Layer 7 of a small transformer language model trained on English Wikipedia (13 layers, counted from 0, width 96). Numbers have three digits each and are written without spaces.
A neuron's activation on a vector x is SiLU(gate . x) times (in . x), where the dot is the dot product.
The model reads these tokens: "um" ";" " N" "as" "h" "v" "il" "le" "," " T" "N" " ("

The vector x that enters this layer's MLP at each token. A number n stands for (n - 500) times 0.011.
0 "um": 349533472443353396321494459482735619491614413830383458546595493570692698539651410453472585519346453641348543593660445611401602593723510402560670536665517530502647509275533609230651530488418751378533783448781348631599539469723560546567554526502513399577333277423477630632480342276492531375
1 ";": 510433554395461682583584679483485623560568686852398587546596603412648610581479296378380843396480421499607579596453480470502447467411922336487656549512480353518556262407593507486579443575298640419565543430534594506317663402530696370732458478517405634557414576343572402612390509526425482368
2 " N": 492516685423777736511587433422676550779427872559541425602672612623523392493333424507656447617551532628552585575510574414351528595369675514385644445551523545515598331437670567667543510554505518376599529649416523418372502600627492415597523385390795400581701285464486635496404475577509303345
3 "as": 365657551659869552433460465419642578576525690566377473592607551576406471385462455496367431522505355616288416724418422419524557570476628594346454564597420254377641365313422439411654422629541477614522557500344339324695281399478577482526619554344583457413728833326441760439467679631815498734
4 "h": 423351419443603729639533412458327520609514524604401429476590350427437576647477585545642397508479366719442434580515498504426763458466646436402779646469246634508489341648390534480663636395510358608627343462783368422469516349402598569613532611585532478406632632273499715525269593256686613663
5 "v": 506370356543446454542555468407642284651331736557409580372514511299457496520461467229476480428252475573400549590504491376487647597484638434371667386651594544777273334428384430634805530633536362476698500654621519527214262332522529514669383469307572665607564483499565683389307539448620640352
6 "il": 528412494478203651562459414481455570479431583584217704587652358403588592608620461425427635526259557615289653565336592461717726438416755456429541546640602526543722335505372586605527473798464400495299433613565418416358603397396567480309340510375633613310750444334590660537511499476552445510
7 "le": 416346355549395538595485619431530507394339558525649533590627387523452747475599537566483452701514517587467531524526349539365673393418775417402631735540559352450460340496600438613559454556581688484346547764563519167412596272460552722664153515515480349519685678498726672599538465459485355363
8 ",": 488548542354521476343570556641607528578471554408461573750484657573553696529606356424362614508486330601581475720383457373661565410437956462288494735689339483577509411511551505361494554468347690531530601383474647418318499304556419537690335349497471559381449555390330579390302608204312462441
9 " T": 330752691504491648458449651540460513768486688497454486659588637491393448544388512553599469415379607457536643518522672672380695595460478624493420719420602453552467490662588504539541442705422705610546577485530503255496420629544769510661536544340725421400529558485574582507366541358670284411
10 "N": 483412641418598754461578556599695547580592812329494523589731648572614527506248356585596424368381593559542537363526439358315507694532637545527639364451570330660734285429454471567650455562625421382483503388500491424457683594734503524592544411444657460504672138366438239510328481426725487441
11 " (": 421489430356569652442482460314689518718540622522356544472668709395598432530568521696543621341722396434576445571438498405555489668489758462376559526516356481544512577396605806733577566576355763473473671656470799388672382279615526515555555576519736498578442496553468362438424567385533514624

Each question shows the input weights of one neuron of the MLP. A number n stands for (n - 500) times 0.0013.

n68 gate: 562610562605459372514378585603477473460332643324556492430488254522595397451530481637391576622562545481594532403766337378420427559450601285435514488556391540559354448446670365460472447600576269563601370604339459299507690457548540572556458527611478534507451478357642450465420643332515566392
n68 in: 329299422448457447227435447385428225550539540461728350446590387426480539646540409546393519514542491548610299412561660531311497575419603395483443496366610721728624470373320425558503468424472582534499477505593609528577599459416459456398425694325513449642433541438366554469538518538763296213
On which three tokens does it fire most, strongest first? 7 "le", 5 "v", 10 "N"

n152 gate: 562478393356341383665491414457444366329606417591440434414484640503589380434554457438433351668403437637518318450644299588471371310545607502432401701553430535471600579338634360560574455550357493554581572399396381580453503478384339400389515526408276326538427573631649518451601526551569592595
n152 in: 543358583532553311658362302428359421555459388401474680683522507447562354583635354560433659408464623534519478573633447378569584505661579655522489373420596565458380490502484278595709521566366481561649372512372393613453381438609607419455491488290558566363515700314533393377514503466656487484
It fires most on token 3 "as"

n181 gate: 587488516604463595668710653491361380529616466218351456616505629493396354468547640647560374414339515473584326567385598487512317437451534530484360400517577534439593527470613378531308488390443415456519420492356497498550483437640348545604577455624354366766518481504560417463364458562655420320
n181 in: 441712294518296458572411608451464483437313541450529405665629456645345458552415443511338565617515490646531528547539484521542453417610799554498476689525349587360482351351366674680516556531412488584562329422569563487487443459349471599528508478381608676572490463452652526688586338456660460367
It fires most on token 2 " N"

n138 gate: 471495731385568426278529580458374551585536444338516585629473357506549499647570672602438333438446436399646565588502660575545602331682456421640427516466574448579475577637342466475551317530552376363612381634493299509647471608418614604432306614659480489341420444583529455496591418545495329442
n138 in: 428329631465522365378284586608279577610619485344444381534577490510615553336479375577320551593398622535670417460586360559408535512434522407473594534550458409565528631661492647592602727456315454428694460418571529558491503438528779435455321410692534686474417518547597455680504511477552375596
It fires most on token 9 " T"

n188 gate: 574612555543373615444662233548433529446417421275512588404395522455453390403490579551421242366423369351435419689346633386446369541499418416585540299509575634488620731600299381329621503701655350478450520531428393578588453573601548436565488279640489383482604562556510314375701521539470491449
n188 in: 316706429438610442492529649378565505449698561596575529575553435449378586508554390384529580540565668505371566618527467360838565503507459603528602404562414493402465545554676571385588488560437489357350464406494468675583372294450275504546444435285483477506607497474559438751439610442525552601
It fires most on token 9 " T"

n147 gate: 579601438629409676460694640430586432558649311397399495445397486500473385633558516502678328479817575275579532608593665463531517473302408541490402501415603530518530539665472416393552434592437373402336430369511372684402598609565439357456409432385441635495481305621515521596478293525380652336
n147 in: 511505523492728511366500329591535604462570352577564516441436634314606387489411545275407615384503550323553442497625570500508512374562332595602673563626653654604435405489483531279596611493701655531573648559766468366580440534306679509496560594231441421502407630512354587413509489522500472516
It fires most on token 6 "il"

n159 gate: 577574452371562263521347450619560384290567495393541350299480700536484460525326502587314653421619481403406309461419496551528531396447410466402574569528566507457414587669588585401240760504566388579353477399611503536419686508585454449662646475393456516504523314551549453522569393507512474446
n159 in: 464521336652553623357565519400649545400462606553667524502374577617496488418228605543255578412422465418498650614498537425539444518432620589607297406529552412564586679626505376363296552487690552587543529563378554416485485611666599375457565485511441503605429527438578531616424500569415754544
On which token does it fire most, and how strongly? 4 "h", at about 0.76

n122 gate: 444583657396525545466694612444533628428713557278417447450332524456412461565755616436456444535588478445652567493598515635473416313666526697697403547599438610686664441529585462580260351596719545495502374431348428447503323616557410520449446522424574484568462373529506535225646507575335404566
n122 in: 518595372546300457541598550566443487329477469481537550560715459539519550488285447616601406644567737319545351454324416323560526416574542442479529327376651447493386561378457221294414364412478328690462452591267308431395544496461418583545385418393548291434441486661561670469308538563733614422
On which token does it fire most, and how strongly? 11 " (", at about 1.4

n3 gate: 560502497654752583654320380618449513515590577418585308626485465413549397659584464547573432658521598554518484571510412544493434446495518497558464526384344469458475670660508683520501642302484497529595297635407497659536494710439565369396631481459515486529509527443462517502598474610554604583
n3 in: 469592462366435435613576308695449508459556387647397502369508325470593434505317597415366524538499458510443440577314438509601550505550593694551619694503470535568622612440524415465385446414421546439477525683428633567399489327429533432514637436441474511478542401410557629545522496338449596675
On which token does it fire most, and how strongly? 4 "h", at about 3.3

n176 gate: 668459524511648478591616558525442466464463623456427528683615442267418581584328621416420424637617462529379408444571381432559493490843577549448642387512473656444448450577356469613482544342703416589565311333460395591408484517523515465509450321462581475572423352519428449578606452499522387545
n176 in: 443566525402571473505282332446595517559775561148470465459574660404561562570461479580500442677394474524534610462522438540548495243558538589746440411345428484577598551442519564528545431417551361574611407417442409588544493402605498420523556481402562512498484566560512501315684495562415494482
On which token does it fire most, and how strongly? 10 "N", at about 3.8

n106 gate: 435345547597461337499340483546676435506523412384381457471554464577489445511480422526454475586571435566483455375402523543531548315607662473513603464617306546482424516577306591525688572434598519501525700366687535508457566414371570503369583350557386425358568489671458381620776500501455288460
n106 in: 507640487549457458509646460590673579501510346665488660532532447686427316455610582626317575634538561485512410447330570489539485402431456239472540525465490477602481504484396276375407605610591367430472608516509497510441469466526315408532547438546615311343509437700464415544454498460324506525
It fires most on token 8 ","

n182 gate: 566618477348467341582505381402537486454480498569366546491574573417433591523574521434418565528633518487338481678778487357766390532417450379551422504440440463387421587455668466480496437351579498498656355405670510610620573459551410683375329547195401525594610338569512593512419454683409412568
n182 in: 517458428607413453466467663468428489420454796513518474504483513803288587507512438588337425435479590426339357454254556580502361456563601414571601384445559617617626561544385466571194387454559612360469672404431592411595605454513502516687525409480542478579320535366578477507269597461530472468
It fires most on token 4 "h"

n40 gate: 509730326466496466354484526598583502216444517415464514514529565231593476391486399526589670526666399242643503439579459716448442460469294391568584443645540446715392441507437451521302425351494475427497607490653440571467360486461312590535611411532562662589425333518438345387551447604485264470
n40 in: 485582582610748467511575704506457834317340464499649501611397470590559653572499516343492493600515381327548571521673408433408575425573359610601471546429421554518459461665599652432424648483393545516510423588411524640530278405240337439552674548612486409522418573254613354588527610470615441619
On which token does it fire most, and how strongly? 5 "v", at about 1

n109 gate: 481535379547556637369631393521517363512690538454500375316351338363483430570436716478560556541348396446637499511424594531395471504715592346466415555631568512622512556321429511621461436489403530538266600456514479527535396582364380548384573504648501499390772369515532490602775527397513505569
n109 in: 447521441421373647500484598533484473501459583524701554700504469501495465512575379542426689757526502600528543556536419586637463563576495486441585471575505228454458485541557538668338425458418354443487335439219632477415497394682566445558695273698538637513527447580515338640437439401686575542
On which two tokens does it fire most, strongest first? 11 " (", 6 "il"

n69 gate: 506485692501649549564543393496457671504691411393485497501398521531278601443642556593536346452600453458503344534652343375419363457595438441613384480590598446620645622601520382517396275472330548506341660541458545616627254482527360470465492489436455518370527542601568591460533559595516569584
n69 in: 580500471432563432559378355508308343588617499332553451484761622300640394603335378486458563565553692575428511472338550418517376451588506415598441481383524493508564474426462483619484485388519430574610503404482508477414468490517535446487659433410556381586328284490523461375528541553718356462
On which token does it fire most, and how strongly? 7 "le", at about 1